Layer 4 of a small transformer language model trained on English Wikipedia (9 layers, counted from 0, width 96).
Take only the direct path to the model's output, skipping the later layers: a vector added to the residual stream pushes a token's score in proportion to its dot product with that token's output vector.

Output vectors of the tokens that the questions are about. A number n stands for n times 0.015.
"ampion": -34 13 -47 -10 -10 22 -1 19 -13 24 -32 12 7 -25 36 24 5 -13 -3 28 26 -6 -26 2 -14 59 3 25 -16 3 -12 -3 37 -12 8 -14 -14 -35 -6 39 2 -38 -20 -10 -11 20 -6 -9 20 42 22 -3 16 11 5 16 9 19 28 11 -19 31 46 -30 8 -30 -17 27 -5 -17 -40 7 4 -31 0 27 -14 21 -2 -6 27 38 -22 -9 34 -19 -26 -24 -6 -13 -20 7 -57 -31 -13 8
"=": 28 39 -13 33 0 -21 -6 7 24 24 -39 -12 38 -8 -6 20 -14 7 -34 51 -50 -15 38 10 -11 14 -9 -41 -25 73 42 -6 -16 -12 9 39 -12 -1 24 -3 -7 -38 -38 6 -4 28 -17 39 -22 20 6 12 47 -21 72 -52 40 -1 -21 5 -42 -60 17 -13 16 57 23 -15 2 8 -32 -7 -44 6 27 7 51 27 29 4 24 0 -11 38 -20 10 3 12 50 29 6 -30 36 -76 11 -52
"o ": 6 -12 40 -36 18 1 -1 -2 6 17 12 5 28 18 -22 -5 16 31 12 5 -9 8 -11 -4 25 5 0 -18 21 43 -9 -3 -7 24 -5 13 30 -24 -14 -9 -8 -40 21 11 -3 -18 -5 -16 -10 -33 -4 29 -6 -26 -17 -1 21 -2 6 22 -6 19 -16 24 -14 -7 -3 34 10 -3 34 -8 6 -45 -9 -8 -27 31 6 29 9 24 -27 -5 -21 -22 -1 -10 16 -19 -19 22 -18 32 9 -8
"seas": -20 5 -48 7 -5 11 26 36 -16 -3 3 3 -3 -3 56 35 -36 27 -6 54 -2 13 -14 63 -5 26 -16 20 -82 -6 43 -58 19 -12 -1 -36 15 17 44 35 9 -49 36 -36 3 -19 6 55 -52 9 4 37 30 -15 -7 13 28 -7 6 9 9 -3 50 -40 11 1 -33 10 -17 -58 -36 -1 -2 19 -6 18 2 57 -20 2 13 6 29 -30 -13 -22 -23 35 11 -42 -63 -15 20 -13 0 37
"  ": 25 42 6 40 -11 3 -14 -17 -31 18 13 8 12 -5 1 7 -11 -28 8 -20 -24 4 34 16 -12 1 -15 -11 -18 12 -14 -5 -21 2 -13 -10 -13 -54 19 4 -9 -18 -31 -14 0 -8 -41 25 -28 19 22 35 5 14 19 -17 43 -15 -13 5 -35 2 40 -9 3 5 -5 -6 -24 19 -46 -30 -46 -27 16 -17 38 -1 -10 -52 30 7 -3 28 -30 -31 -35 20 -25 7 -34 32 -23 -26 -26 -27
"ob": 9 22 7 -16 13 -26 21 8 -9 -21 17 14 -18 -21 -5 -3 -2 5 28 4 12 -6 -1 12 4 0 -5 0 21 18 -7 -53 -14 20 6 -6 12 3 -13 34 -7 36 -7 8 -4 -6 -14 -28 2 -6 -6 8 4 22 -4 -2 7 1 14 55 -6 12 -15 -17 16 -22 -24 -18 11 19 31 -13 19 -19 57 11 -27 -2 8 6 36 4 16 14 -7 37 -14 -37 -3 7 9 -4 -9 9 -3 -22
"On ": -23 -6 6 9 0 5 -9 6 -14 8 21 15 7 -48 -39 -16 -21 4 -14 -10 20 -25 -2 40 -7 23 15 -1 -34 17 -30 -45 27 36 17 10 28 -30 24 -16 -2 8 -32 -46 2 14 -22 28 31 -16 23 12 20 -38 36 -2 -4 14 11 0 5 12 25 -22 18 -21 2 8 10 -23 -19 -28 -15 -16 -46 -8 -39 11 -27 -3 20 36 19 -6 -23 -22 -9 -49 -4 -8 -51 20 -4 -40 9 26
"Univers": 16 4 2 -16 16 -73 5 -5 -36 6 11 4 6 -35 -13 14 -52 18 11 -3 50 17 3 6 9 32 16 -24 -41 -28 -1 -5 39 -92 -2 22 1 -5 -1 56 -47 12 -19 -4 3 10 -11 31 2 29 -2 23 48 41 24 -8 1 24 13 2 10 23 5 5 30 7 29 20 -2 4 -35 -6 -1 -34 14 27 16 -6 -4 27 -5 61 28 12 -30 41 -42 -41 4 -47 33 25 10 -51 -41 4
"ati": 32 4 34 -1 -15 -1 21 -22 15 -28 -31 30 40 -1 -59 -22 -16 -20 23 -29 -8 -26 17 -21 -7 8 10 1 -14 24 -32 17 1 -22 -20 -18 -1 7 13 21 14 -15 3 -6 -10 -4 -9 -31 -25 3 29 20 -16 -10 -4 9 30 -3 -12 -6 6 12 11 -16 29 5 -29 -22 -36 -3 13 -8 -38 1 4 15 9 -11 -10 -26 2 -11 9 21 32 -6 2 -12 7 -25 23 -14 -45 24 3 2
"im": 0 9 -29 -3 8 -11 20 20 -6 18 12 46 -13 5 33 -4 18 -9 1 51 8 14 21 -5 6 -9 22 -7 -5 -5 -21 6 -4 -19 10 -13 -14 13 -3 -6 -2 6 -3 2 -5 -34 -8 -19 -11 -27 -10 -11 -54 -22 3 8 27 -8 -48 44 14 25 -7 14 -45 -14 -9 -21 36 35 -14 10 13 -1 -8 26 9 -24 -7 -41 13 24 -11 11 -11 21 -2 -20 -7 4 -4 -2 5 29 29 -10
"ity": -5 15 25 1 -14 -50 4 22 3 12 9 -43 17 -18 55 20 -28 -30 16 31 -5 -50 -31 3 -29 23 10 -15 -16 4 -14 26 10 -48 -24 -30 -14 -3 3 15 -6 -4 43 -34 -11 -13 -39 9 40 -12 0 20 18 37 55 -37 -36 4 8 12 -2 46 19 7 -3 33 -14 3 9 20 10 26 33 27 -8 11 -9 -7 44 -13 32 -19 7 -12 29 18 -21 -5 15 -26 -35 30 -53 -30 -46 -19
"ther": 16 -26 2 18 1 -3 -28 -4 -1 -20 -8 -8 -23 7 5 19 -2 31 6 -3 27 16 -10 -7 30 21 12 23 -49 22 -12 -4 -11 -20 30 5 -63 4 12 37 -33 -18 10 -53 -4 -7 27 -24 4 -67 56 -13 -12 35 16 -56 24 6 -20 -6 -33 52 33 21 -9 -10 -12 -6 -8 3 4 4 -11 44 35 -14 33 -18 11 -1 5 61 25 15 -7 -21 37 -12 5 19 -19 16 -31 -15 19 41
"loc": -13 25 -2 13 13 -27 -11 54 4 -18 -16 5 -8 -12 8 -20 -16 15 25 -25 4 -18 23 45 4 -18 -8 11 -21 10 12 -22 4 -10 61 0 -19 -1 -9 25 -19 11 17 -7 -1 17 5 14 -10 32 43 -6 -11 -19 2 -56 -10 -3 -9 -7 -8 -26 14 1 -21 30 -10 -28 -18 23 -35 25 1 -2 50 38 8 -5 -29 11 -20 6 13 3 21 -14 3 5 -21 20 14 -6 33 22 -28 35
"ish": -28 30 28 -16 16 -6 -7 11 5 -18 -5 -17 14 34 29 21 4 7 23 1 -14 36 65 -10 -1 -20 33 -2 -3 -1 5 15 27 -18 11 4 -43 -21 -32 -13 21 -24 15 14 -12 10 -6 -32 33 12 11 25 -20 31 -10 -19 8 -28 -12 8 -34 -23 16 -9 9 5 -1 30 2 -3 -13 1 20 -26 -16 0 33 31 -10 -23 0 44 38 -13 45 18 -35 16 0 12 -28 33 -35 14 -30 13
"′": 53 23 -21 14 -19 -2 -1 -17 -49 27 -13 -47 38 21 25 -41 -56 -1 -27 41 -4 33 -3 9 -18 -15 53 -20 -12 -15 -2 3 19 -39 40 -7 -15 -19 21 -41 -16 -30 -47 -15 -3 1 -51 15 -1 20 24 28 21 62 12 -20 5 8 -20 -15 -39 6 33 -7 -16 30 -7 20 -25 22 -19 -3 -27 17 55 20 25 7 0 6 21 1 -2 -42 -2 -31 -36 -20 9 -15 34 -13 -49 -27 -19 4
"ib": 16 16 -9 -9 6 -40 27 27 12 -15 9 -7 14 -9 9 -21 -28 9 -4 7 -2 -6 -30 -38 -16 -9 -5 6 -39 38 -3 22 34 -2 34 14 -1 -8 -34 15 -2 16 3 -12 -10 2 -41 38 -24 -26 38 -11 -4 -3 22 -5 25 8 16 30 -3 15 -10 17 -20 12 -16 -21 28 -7 -13 22 -17 15 42 3 -1 3 6 -60 62 35 14 10 -18 -32 24 6 6 -1 -12 49 -29 27 6 1
"ould ": -36 10 -26 18 -16 -6 -5 52 -53 4 -12 -15 -2 -36 35 23 -28 26 28 10 7 -12 -24 84 -31 25 27 15 0 17 14 24 -52 -24 47 -17 23 -21 9 -9 -34 -39 -6 1 -15 3 -47 6 -4 11 32 -7 17 10 48 0 25 49 -8 12 24 4 8 -36 -5 27 -4 10 -2 24 6 -4 -16 -7 -37 44 -4 8 -5 9 -1 54 -9 23 -32 -28 10 -44 4 4 -33 3 -78 8 22 -29
"son ": -35 -25 -5 -20 4 17 5 -25 -17 5 -31 -57 4 -7 -47 48 1 -1 5 -21 15 29 -4 46 23 -24 -24 -48 17 -9 22 4 -2 -17 39 -42 41 -4 -42 7 -28 12 -25 10 -4 -3 -29 -19 -35 19 1 34 29 -11 27 -9 -2 47 24 -14 -33 -6 -7 19 16 1 -56 1 1 -13 -19 -21 -38 -10 17 19 1 9 21 4 18 -1 -38 20 2 10 -47 26 17 -34 -35 8 5 -14 -19 6
"or ": -4 38 50 35 27 -16 -47 2 15 9 -9 -34 -6 -21 -21 -14 29 45 9 -23 4 20 8 -9 -6 16 5 18 36 -10 27 20 10 11 31 8 -13 1 -30 -17 15 17 -7 -16 4 -47 27 -37 -15 11 12 27 37 5 -17 37 30 11 -20 20 -15 27 1 15 -13 33 -22 -13 44 35 13 7 -2 30 18 -1 6 -10 3 8 -28 -21 7 -26 -36 10 -9 -11 10 1 13 -9 -11 1 -8 -5
"illi": -1 -12 -17 -43 -4 29 -8 0 4 6 11 10 30 21 27 17 -27 -37 51 -15 -1 5 19 34 -14 23 29 19 12 -12 -12 -19 2 -3 -16 -16 13 -5 -27 9 -10 -25 -2 5 -12 23 -20 15 -29 15 -6 23 -10 59 -1 -14 30 32 -50 -23 -14 -23 52 -22 -1 -10 4 -25 4 14 -39 -30 -25 6 -2 20 10 32 30 -50 27 78 26 0 -42 19 14 -32 -5 20 -44 -11 -30 -6 24 -1

Output weights of attention head 2. The head adds the sum of these rows, row i times number i of z. A number n stands for n times 0.0072.
o0: -14 13 -14 7 -17 21 11 13 -9 -9 -17 -21 -22 -14 4 -19 5 11 -5 22 4 15 1 -1 8 19 34 25 14 15 -6 5 -20 19 -24 14 -25 -4 -7 -26 28 -9 -5 15 94 -17 5 0 29 -2 5 25 4 -2 -2 -31 -2 -2 -49 24 12 0 -28 11 20 11 -17 28 -3 -24 -2 7 1 11 16 10 7 -4 -8 9 2 -26 -29 -10 9 -7 5 12 -3 7 -8 8 6 21 -21 -3
o1: 23 9 13 14 17 -23 10 -20 26 -2 1 10 10 24 -15 -21 -6 -17 -21 4 -8 9 -30 15 0 -23 -17 -21 15 22 -19 23 7 34 5 9 8 -10 19 -24 6 -8 -25 17 8 -9 -9 -20 5 -34 0 -17 -6 0 14 -2 -20 22 8 2 10 -16 -19 -21 -10 17 -6 23 -14 -8 10 -58 -4 -10 -26 -22 0 2 -4 -15 26 40 -23 6 -3 -8 34 0 3 -4 -9 -4 18 -15 7 -31
o2: 8 17 3 -37 4 10 -23 -20 18 4 2 -6 -5 -10 -15 2 -20 9 15 -7 12 2 4 -10 -22 29 14 9 10 16 -12 -13 -5 -34 -12 11 -5 8 -13 33 7 -5 3 28 40 -14 -9 -4 0 -5 -29 11 3 -1 -13 27 36 3 40 21 6 11 -10 -20 16 4 20 -8 -3 -18 -5 7 28 -5 4 29 12 7 9 -7 18 -44 -6 -30 13 -8 -5 5 6 5 -8 5 20 -13 -17 -7
o3: -33 -10 -7 1 -12 1 -14 -1 0 -10 4 -4 -14 -3 -15 4 -7 7 -15 8 27 0 -8 6 -4 -9 -4 19 11 -12 -10 10 14 -20 3 3 20 10 -2 27 7 7 31 -5 30 20 13 16 0 32 45 22 10 22 -26 10 17 4 7 -12 -22 6 -4 17 9 7 9 1 11 10 -40 -7 23 9 10 27 34 -16 -21 5 13 -13 -12 16 8 22 -37 22 18 -36 6 -2 10 -11 -5 20
o4: 4 -12 16 -12 4 -18 3 -26 11 0 -20 1 0 1 -30 -10 -2 21 4 5 -2 -31 -4 -26 1 5 15 -14 10 4 -10 10 -17 -8 4 21 -22 -1 -13 -13 -9 1 -15 36 47 47 -8 -22 -9 7 -4 4 -8 -22 -16 9 -10 -15 -29 5 27 -16 -5 43 -3 -9 1 -9 21 10 -1 -5 10 -12 10 -6 4 -14 9 -13 -38 -8 5 18 1 -26 9 11 -9 21 4 7 15 17 -2 -5
o5: -14 -13 -8 -3 -2 -25 4 4 13 -12 -17 -7 -24 -38 -9 -9 7 8 -16 10 22 -30 -1 -14 12 -28 1 14 7 -3 3 27 16 -11 6 1 -12 -1 -28 -19 -33 -8 9 -7 -9 28 9 19 -2 10 46 3 16 6 -4 3 -8 14 6 -15 17 4 7 30 -11 -1 -4 -11 23 24 -27 -4 3 16 -5 13 4 -39 -14 9 -18 -3 18 12 6 3 2 6 14 -17 21 -6 -11 -20 13 -3
o6: 11 -13 20 -3 -16 16 -43 -5 -24 -17 -15 23 -18 17 4 34 -15 3 -1 -24 27 19 2 27 -21 -14 11 3 -19 14 -6 -43 0 -5 8 17 -15 13 7 18 -30 26 2 10 20 -1 -20 -12 -4 40 37 2 -24 -15 -2 20 -2 13 -21 -5 -21 -1 10 -6 -6 -10 13 -19 11 6 0 -19 3 -2 33 -11 1 35 8 9 25 1 1 6 -3 38 -15 22 -3 -7 13 -7 14 12 -5 27
o7: 21 -18 -16 -19 4 -16 -15 -2 -5 0 29 31 -4 13 -37 -10 10 8 1 0 -30 -3 -22 -13 -28 -15 -17 -24 -29 -24 8 -7 0 2 4 -8 32 8 -3 -41 -17 11 7 1 18 25 -1 -2 -3 7 16 5 7 -1 37 7 -5 37 -8 -13 -4 -33 -20 22 7 -7 17 23 4 5 -7 -32 -20 -8 -12 -22 -54 8 -9 -19 8 7 18 15 -11 -11 13 -17 8 -4 -26 15 -8 2 1 1
o8: 7 -29 -12 12 -5 2 3 -7 3 15 -7 -2 38 -18 4 14 -21 -32 -4 -4 -4 -13 -9 20 8 -19 10 15 20 3 17 1 2 -27 19 35 8 -7 -8 33 1 -38 3 -45 -38 -11 21 -12 -25 23 -3 8 -10 3 -16 5 -35 -5 24 14 13 12 -19 6 2 18 -7 -21 3 16 -3 -5 -7 13 -6 19 26 21 -6 11 -14 -5 0 19 21 -11 -6 29 -3 -5 13 -23 -32 -29 21 7
o9: 8 -14 -31 -10 11 45 -6 25 -20 -2 -13 10 -15 13 7 24 -33 -27 -16 -29 6 27 -4 14 -9 9 5 42 10 31 38 -15 -1 -11 37 27 21 -13 30 35 6 5 -18 -11 24 -50 -19 -15 -16 -12 -18 22 1 12 0 13 -9 1 27 -28 -8 -12 -10 -14 0 6 24 -4 -30 -31 -2 -34 -9 1 12 4 -1 61 12 19 1 -13 -25 8 24 24 -30 42 27 -27 26 7 -17 -48 2 11
o10: 16 -11 18 14 8 8 -1 -12 9 17 13 -9 0 3 2 -29 16 13 -3 15 9 8 -25 10 30 -14 5 -31 3 6 12 18 -2 -6 -9 -7 -4 7 0 8 19 -1 12 33 -20 -5 -5 21 26 8 12 12 2 -4 34 -2 -15 18 -9 -5 -6 -5 -42 -4 -16 16 -7 6 35 22 9 -11 -5 -6 18 15 3 6 -18 8 -23 5 0 -7 5 -9 13 -6 11 17 -4 -18 30 12 2 19
o11: 23 -16 4 21 -14 9 -5 -1 -25 6 6 -2 -21 -13 -22 11 19 7 -17 -6 6 -7 13 -3 11 3 6 -4 0 -5 -10 18 28 5 17 16 -22 5 -1 21 4 1 5 -8 3 12 -11 -6 16 22 22 3 32 15 -1 -9 29 -7 9 -20 -10 7 2 24 0 8 -26 -26 12 4 6 -19 23 11 -9 6 22 -6 4 20 35 -45 6 -11 -25 11 -4 20 -8 -4 7 -15 11 -8 -3 6
o12: 5 -9 -37 8 15 0 -13 32 16 -5 -28 2 -32 -5 13 -7 -35 -40 0 -8 5 -22 -15 -12 -16 -6 -2 16 -5 -11 26 3 -17 21 22 13 15 -11 18 -18 31 3 -3 3 30 -6 15 -23 -9 -8 -3 -1 -14 -43 -21 6 1 23 23 6 13 -17 -13 -19 7 24 -2 -6 5 -18 -3 5 6 4 -28 2 15 -16 -4 28 -8 -4 -48 27 1 17 9 25 -15 22 5 0 -9 3 -3 -22
o13: -18 5 -7 30 1 -5 -15 21 -6 -24 -34 -11 -13 15 0 10 -5 23 -11 18 3 16 12 3 3 13 39 -9 23 38 6 -38 -18 -33 12 28 -25 -23 0 26 19 15 6 -7 42 -28 -7 9 10 15 -8 35 -4 26 -5 -12 -14 -16 -23 11 -45 13 -4 -32 9 12 2 -8 -59 7 -1 -8 -17 31 20 17 -4 20 4 -11 11 -17 1 -36 19 -26 -8 23 14 -33 31 -5 -27 -21 -7 -4
o14: -14 12 -12 -32 -10 -7 -11 -11 -6 -13 1 -6 0 -3 6 6 6 23 -4 -10 14 16 -20 6 -16 26 24 -15 12 -14 -3 20 14 -2 -21 0 -9 -9 1 -6 23 -7 23 -6 -57 -24 -23 1 23 -21 7 -4 16 8 -9 9 -4 -8 12 3 -8 15 13 -10 -3 17 7 -17 16 -1 7 18 -3 -16 16 -21 24 -17 14 -17 -32 -19 -1 -12 19 -2 13 -23 -14 -4 -11 -3 22 -4 7 6
o15: 14 7 25 2 6 -8 8 1 13 7 8 -9 -30 18 12 -19 22 -17 26 22 -20 19 3 20 9 -33 7 3 10 -9 -2 -5 -14 9 14 2 5 6 10 -19 13 16 9 9 -8 8 -9 -14 10 -34 10 -33 -40 -13 6 -5 -2 22 -14 -3 0 -11 26 -11 15 8 9 -3 -23 14 24 -12 -6 10 -12 -6 -7 -33 -16 -5 0 26 5 14 14 3 12 -13 -12 56 -5 -8 -5 6 -4 -11
o16: -13 -4 17 43 1 -8 7 19 7 10 -12 38 1 11 -16 -5 -8 -10 19 -18 -6 -3 -4 4 -6 -6 11 0 11 -16 7 15 9 -11 11 -21 -8 -26 7 -16 26 5 21 -20 20 -9 19 2 -12 18 19 -8 -26 28 -14 0 -10 -19 29 0 -15 8 9 21 2 21 -51 -23 1 3 -6 -18 4 49 -5 14 13 20 12 34 17 -11 -3 -7 14 -14 3 5 22 -2 -2 14 -15 -4 10 3
o17: 2 14 1 -4 -27 -12 24 16 -27 -13 -3 1 -27 1 -16 4 30 4 10 -6 0 -2 -25 6 14 14 9 10 -19 28 24 3 0 -20 1 19 -12 0 13 11 -14 -6 -15 -30 -16 21 16 25 -2 -2 18 -23 3 -30 -3 3 -34 -10 12 -27 38 10 8 11 -29 -10 -1 -2 -3 -9 -16 -19 -19 4 -16 -7 15 0 -5 -11 1 24 22 17 -9 20 -18 -1 13 -23 16 -2 -12 3 25 -11
o18: 8 1 10 7 20 8 18 -16 5 0 -5 18 17 13 6 -23 10 -4 -8 7 -32 -20 17 4 2 1 -4 15 3 1 -20 33 -19 31 -14 6 9 4 14 -54 18 -2 -15 33 -13 21 -23 -7 28 3 -6 -19 -13 -22 30 -11 -1 -22 -47 13 5 -23 -17 29 -16 -17 8 32 14 6 2 20 -16 -11 -5 -10 -29 -5 -7 -20 -6 25 11 10 -6 -6 36 8 -44 36 -17 -1 13 46 -3 -28
o19: 14 19 31 7 -5 -2 3 -37 19 -31 -10 23 -16 15 -14 -14 16 29 4 5 -15 18 -15 -27 -5 -2 -18 -9 -4 2 -26 1 1 18 -16 9 -15 10 35 -11 -3 32 4 41 36 23 -5 -16 22 15 24 13 -5 -18 41 2 -13 17 -37 10 5 -8 -2 31 -19 12 -1 10 36 -12 1 12 9 -17 35 -11 -2 20 -33 -24 38 26 8 6 -11 14 22 8 -18 12 -11 3 25 18 0 -20
o20: -17 7 -36 18 -33 13 11 -28 -36 18 3 -12 1 -34 -12 3 3 1 17 -1 -12 2 3 -2 31 9 24 0 6 1 10 2 8 -19 18 18 -24 -9 4 22 22 -4 -18 -15 73 -24 8 -11 3 31 -16 2 14 6 -19 -12 -35 -19 -16 2 -6 2 2 -1 12 12 -3 -18 -25 -7 14 -9 5 16 0 7 10 16 3 0 8 -19 -7 -21 10 -22 1 -7 13 -27 9 1 -12 -35 7 -3
o21: 17 -2 -8 4 -3 -9 16 -9 23 13 19 24 13 -3 -17 25 -11 9 -4 -21 14 -3 -3 1 -19 0 4 -18 -21 -16 -5 12 7 8 8 -16 6 -3 2 3 6 -18 -7 3 25 -26 -5 -1 -21 -10 -39 9 -13 -1 -27 -8 3 -38 -7 -8 -4 11 -17 -2 10 -21 0 -4 -27 -11 -2 5 -6 -5 -13 -14 -19 17 15 1 -10 -6 -12 -7 18 4 10 -1 6 -5 1 19 26 -3 -2 23
o22: -28 4 -16 -5 -11 -3 -12 5 -20 3 -12 -25 -10 -22 -10 4 -2 3 1 15 21 -24 4 1 12 32 1 6 14 26 3 -14 5 -28 0 -3 -5 6 -16 30 -20 -7 -7 -36 45 0 -1 -1 -3 2 -7 13 16 3 -49 -3 -6 -1 34 9 17 3 -2 -7 1 30 -9 -6 -21 1 1 18 2 3 -28 21 30 -22 -10 9 15 -32 -19 -22 7 -5 -6 -3 16 -21 12 3 -3 -57 -22 -12
o23: -14 10 11 -26 -9 10 -3 -10 -8 -5 -14 -7 2 15 -13 -2 6 25 -8 5 24 -18 -7 -2 -4 18 3 -12 0 -1 -19 -20 -3 -22 23 15 12 -5 5 9 -30 -6 1 9 -39 16 5 9 6 1 -5 10 10 -1 -17 17 -3 -6 -6 0 27 1 -2 -10 -3 -15 -16 11 16 7 7 -11 -13 3 -4 8 16 -14 -4 -7 15 -39 -2 -2 5 1 5 9 -10 -3 16 9 5 8 1 18
o24: 16 -2 18 12 14 -17 -3 6 1 -2 13 26 7 0 16 -2 -14 6 -5 -13 1 18 -12 -21 -8 -19 6 0 -12 -12 0 -6 13 -15 -31 8 -3 13 -4 13 19 15 14 26 50 18 23 26 -4 22 17 12 -13 3 7 4 18 -26 2 -12 8 -9 -20 22 -3 -7 21 8 26 -18 -16 -5 34 9 5 -5 14 30 0 -6 -1 -15 -5 10 33 -24 5 27 29 -6 -10 11 -4 32 -25 6
o25: -16 -30 -28 9 -3 7 12 19 -34 -22 -18 7 4 -22 6 -6 8 13 -28 -7 34 -25 -3 11 -6 -3 3 -9 13 1 0 -24 -2 -4 3 -3 -8 -5 -6 -3 -34 24 -14 -14 -45 10 -7 15 -17 8 33 1 10 4 -24 -3 -11 0 3 -30 11 -19 26 10 -3 -11 -16 -14 -12 5 1 -19 -20 -3 -22 6 11 -16 -11 11 -8 11 13 14 -1 6 0 6 34 1 27 20 -20 18 7 -2
o26: 6 -12 23 -6 17 -8 11 -4 6 -26 -26 32 -14 -11 1 -34 19 21 1 11 -15 -6 9 -13 1 -26 -8 -18 -5 -30 -19 -21 -5 -5 -10 13 -10 -16 15 -1 -12 24 16 32 46 13 4 8 1 1 40 -7 -32 -24 19 -19 -17 16 12 -21 -1 -3 -7 4 0 -7 -12 -6 4 -8 2 -8 13 55 17 -11 -4 2 -6 -6 16 12 17 -8 -4 17 17 -4 -2 31 23 3 7 35 8 3
o27: 6 5 0 -27 7 36 -21 -9 12 -7 5 1 25 -1 13 31 -4 28 -10 -15 12 26 -33 -12 6 33 13 6 13 34 -16 -7 -11 0 12 32 -1 -1 6 4 -30 33 -19 39 -14 -19 -16 -11 18 5 -16 14 3 -9 4 8 -12 -42 -7 -1 -5 -4 -19 -4 -21 0 30 -22 11 -22 13 14 11 -23 11 10 -14 57 15 -1 -3 -23 7 -40 34 -4 7 19 5 -3 -6 -16 32 -6 20 31
o28: 8 -3 -17 5 8 20 -2 0 -16 -17 -17 -11 -8 28 0 5 11 1 8 -7 9 21 13 41 15 13 39 22 4 10 -8 1 -17 -18 15 24 -5 -14 13 -9 0 -4 1 -14 15 -9 -24 5 7 -6 26 1 3 -13 25 -5 -21 -5 -18 -27 -6 -12 -18 11 -8 -5 -6 20 -7 -4 -8 -23 8 40 13 -13 -29 25 -7 -6 39 -19 -11 -11 1 -1 -3 3 15 -11 -7 -32 -24 -11 -30 18
o29: 40 -4 10 1 26 -12 -10 -3 26 9 5 19 -24 25 -13 -20 8 -11 22 -8 -3 21 -26 13 -16 -41 5 -10 -11 -37 -30 -3 -18 21 11 19 21 1 19 -23 26 7 7 20 -10 3 -12 -30 16 -35 2 -10 -39 -26 -3 1 -15 8 6 2 25 -15 -18 -30 9 -9 23 -7 3 1 -9 -17 0 32 -3 -25 -17 12 -21 -10 16 10 1 3 -23 -5 22 15 -16 25 -25 1 25 15 -1 24
o30: 12 -13 -8 -8 2 19 12 14 -5 14 15 20 -17 25 -27 -8 1 -22 -2 8 -30 3 3 2 -6 -19 -34 5 -43 -20 16 12 -6 22 18 11 67 4 20 -26 -33 -6 -2 -14 34 17 36 0 -18 -33 17 -15 4 -31 -17 -1 22 45 11 -7 12 -18 4 -1 -9 -10 19 28 20 -37 -9 -25 -27 -10 -19 -5 -31 -27 -3 8 -18 23 -14 58 -23 11 -2 -14 1 24 1 15 -17 16 29 18
o31: 15 8 -27 -38 -33 17 -18 -11 -5 0 16 10 9 14 -2 -11 6 9 19 0 22 14 -16 13 -2 26 -17 8 -17 3 1 -5 5 5 -16 1 37 18 -3 -12 -24 5 -8 16 -14 16 2 -11 7 2 -6 -5 6 -17 -10 34 -2 7 0 16 22 -20 -2 -20 -9 -18 17 37 33 -27 -6 -10 -18 -33 8 -2 -7 -6 0 -22 5 9 19 3 -27 23 0 -27 -9 -15 -17 21 28 -12 28 8

Each question shows a token from some text and the vector z that the head gathered there. A number n stands for n times 0.031.

"ti": -13 6 20 4 3 -14 11 -19 0 -7 -22 8 14 -1 -3 -2 0 -19 0 3 -2 -10 0 -8 1 -8 -2 8 -7 -6 -9 8
Pushed up most: "ob"

"e ": -1 6 -3 9 -7 -24 4 6 -4 6 7 14 0 5 -1 16 6 -36 -4 1 1 21 -9 10 -16 -5 -6 -18 -8 2 26 -7
Pushed down most: "Univers"

"is ": 7 16 6 -10 5 0 -29 2 -18 -9 -18 -5 3 12 -4 7 -14 -21 15 17 5 -6 3 -22 13 -21 20 -9 5 7 -13 -22
Pushed up most: "ish"

"ater ": -29 14 12 20 -4 3 3 4 20 0 -2 9 0 7 -13 12 7 4 -22 3 4 -7 11 8 -6 8 4 -23 -17 21 33 7
Pushed down most: "ish"

"R": -3 12 10 5 -2 8 6 11 -4 -12 -11 -4 -4 10 -1 10 1 2 10 4 -6 -1 -9 5 1 6 3 7 3 6 16 7
Pushed up most: "On "

" ": -3 29 4 15 9 -23 -6 -7 -2 0 22 24 -30 2 9 15 17 -19 -3 4 12 27 -2 23 -8 -17 -3 9 5 -7 15 -7
Pushed up most: "o "

"G": -25 -5 9 -14 -6 -11 12 -23 -15 12 -16 14 -12 -15 4 2 -7 -8 -6 7 13 -17 2 -20 -19 0 -4 49 2 -7 -1 -11
Pushed down most: "ib"

"ar": 12 14 -1 -4 -6 -2 -14 -7 -10 -12 0 -1 -1 20 0 10 -1 -12 0 21 -4 -8 -4 -9 0 -3 -2 6 -1 3 -6 2
Pushed down most: "Univers"

"w": -12 18 9 -17 12 -2 -4 4 16 -6 16 8 1 20 1 2 6 -3 25 -10 -7 -13 -6 8 -1 -11 -4 -1 -3 -7 -7 -6
Pushed up most: "="

"al": -3 15 6 12 4 -8 0 3 10 -3 18 24 -18 12 11 4 4 -17 5 5 12 14 -11 13 -2 -5 -10 31 0 -4 0 -9
Pushed up most: "′"

"\"": -17 17 6 0 -2 3 -13 1 -4 -4 -24 5 7 12 -1 -4 -6 -8 0 6 -8 -3 -4 -10 8 -5 1 -13 -5 10 14 -3
Which three tokens does it push up most, strongest first? "ib", "  ", "On "

"form": -17 16 -5 6 -3 8 1 13 7 4 -20 -17 -2 11 -32 6 5 7 -19 -3 -26 3 0 2 5 0 12 0 -4 4 3 -1
Pushed down most: "or "

"ish": 20 -44 -20 -25 -9 -26 -10 -36 -8 -19 -13 13 -11 -22 -11 4 23 23 1 -26 10 22 -5 18 10 -23 14 -16 7 -1 -35 11
Pushed up most: "ity"

"ic": -3 10 10 -5 9 -2 1 6 14 -8 0 -5 -3 8 -3 7 3 5 5 7 -4 8 -2 -1 0 0 3 -3 -8 2 -11 -3
Pushed up most: "ati"

"|": -6 11 8 5 -14 -1 -6 -13 1 5 -22 3 9 -3 -18 -1 4 -28 -1 -10 -2 -3 5 -3 -7 10 -14 -4 -2 -22 18 -11
Pushed up most: "ampion"

"an ": -16 8 1 15 -5 -1 25 23 26 8 17 9 3 -1 -17 19 24 -20 -2 -16 -20 8 -9 30 -1 -11 6 -17 -6 4 37 0
Pushed up most: "son "

"p": 11 -3 -8 6 32 22 -9 -22 9 -5 9 4 21 -6 -13 -2 24 6 6 6 16 -3 10 -5 5 18 5 -7 -12 -25 -6 -12
Pushed down most: "illi"

"\n": -28 19 17 16 -13 -38 12 -3 25 16 -16 14 17 -1 -22 -14 25 -4 -31 -32 7 13 23 20 -16 9 -30 -35 -9 8 63 18
Pushed up most: "seas"

"e": 7 5 6 -9 1 -10 19 10 -13 12 -3 -8 -5 16 -10 4 2 10 -5 0 -6 10 -5 0 9 18 2 -13 7 2 3 -11
Pushed down most: "or "

"s ": 2 20 20 -3 8 -2 14 7 15 -11 -2 -1 -1 28 -20 2 -8 4 -2 -13 1 -5 9 12 -2 10 -9 -5 -1 4 -3 8
Pushed down most: "im"

"ear": -10 22 2 -2 -13 4 -1 -7 3 -2 -21 3 15 23 1 -11 11 1 1 14 -4 -12 -1 -4 8 -6 -16 -20 5 7 -5 3
Pushed up most: "  "

"rec": 17 7 14 -13 -3 -2 5 -6 -3 3 -17 6 -2 29 -18 -4 -1 7 -22 1 14 10 21 -4 8 -1 -3 -4 -10 -3 0 5
Pushed down most: "im"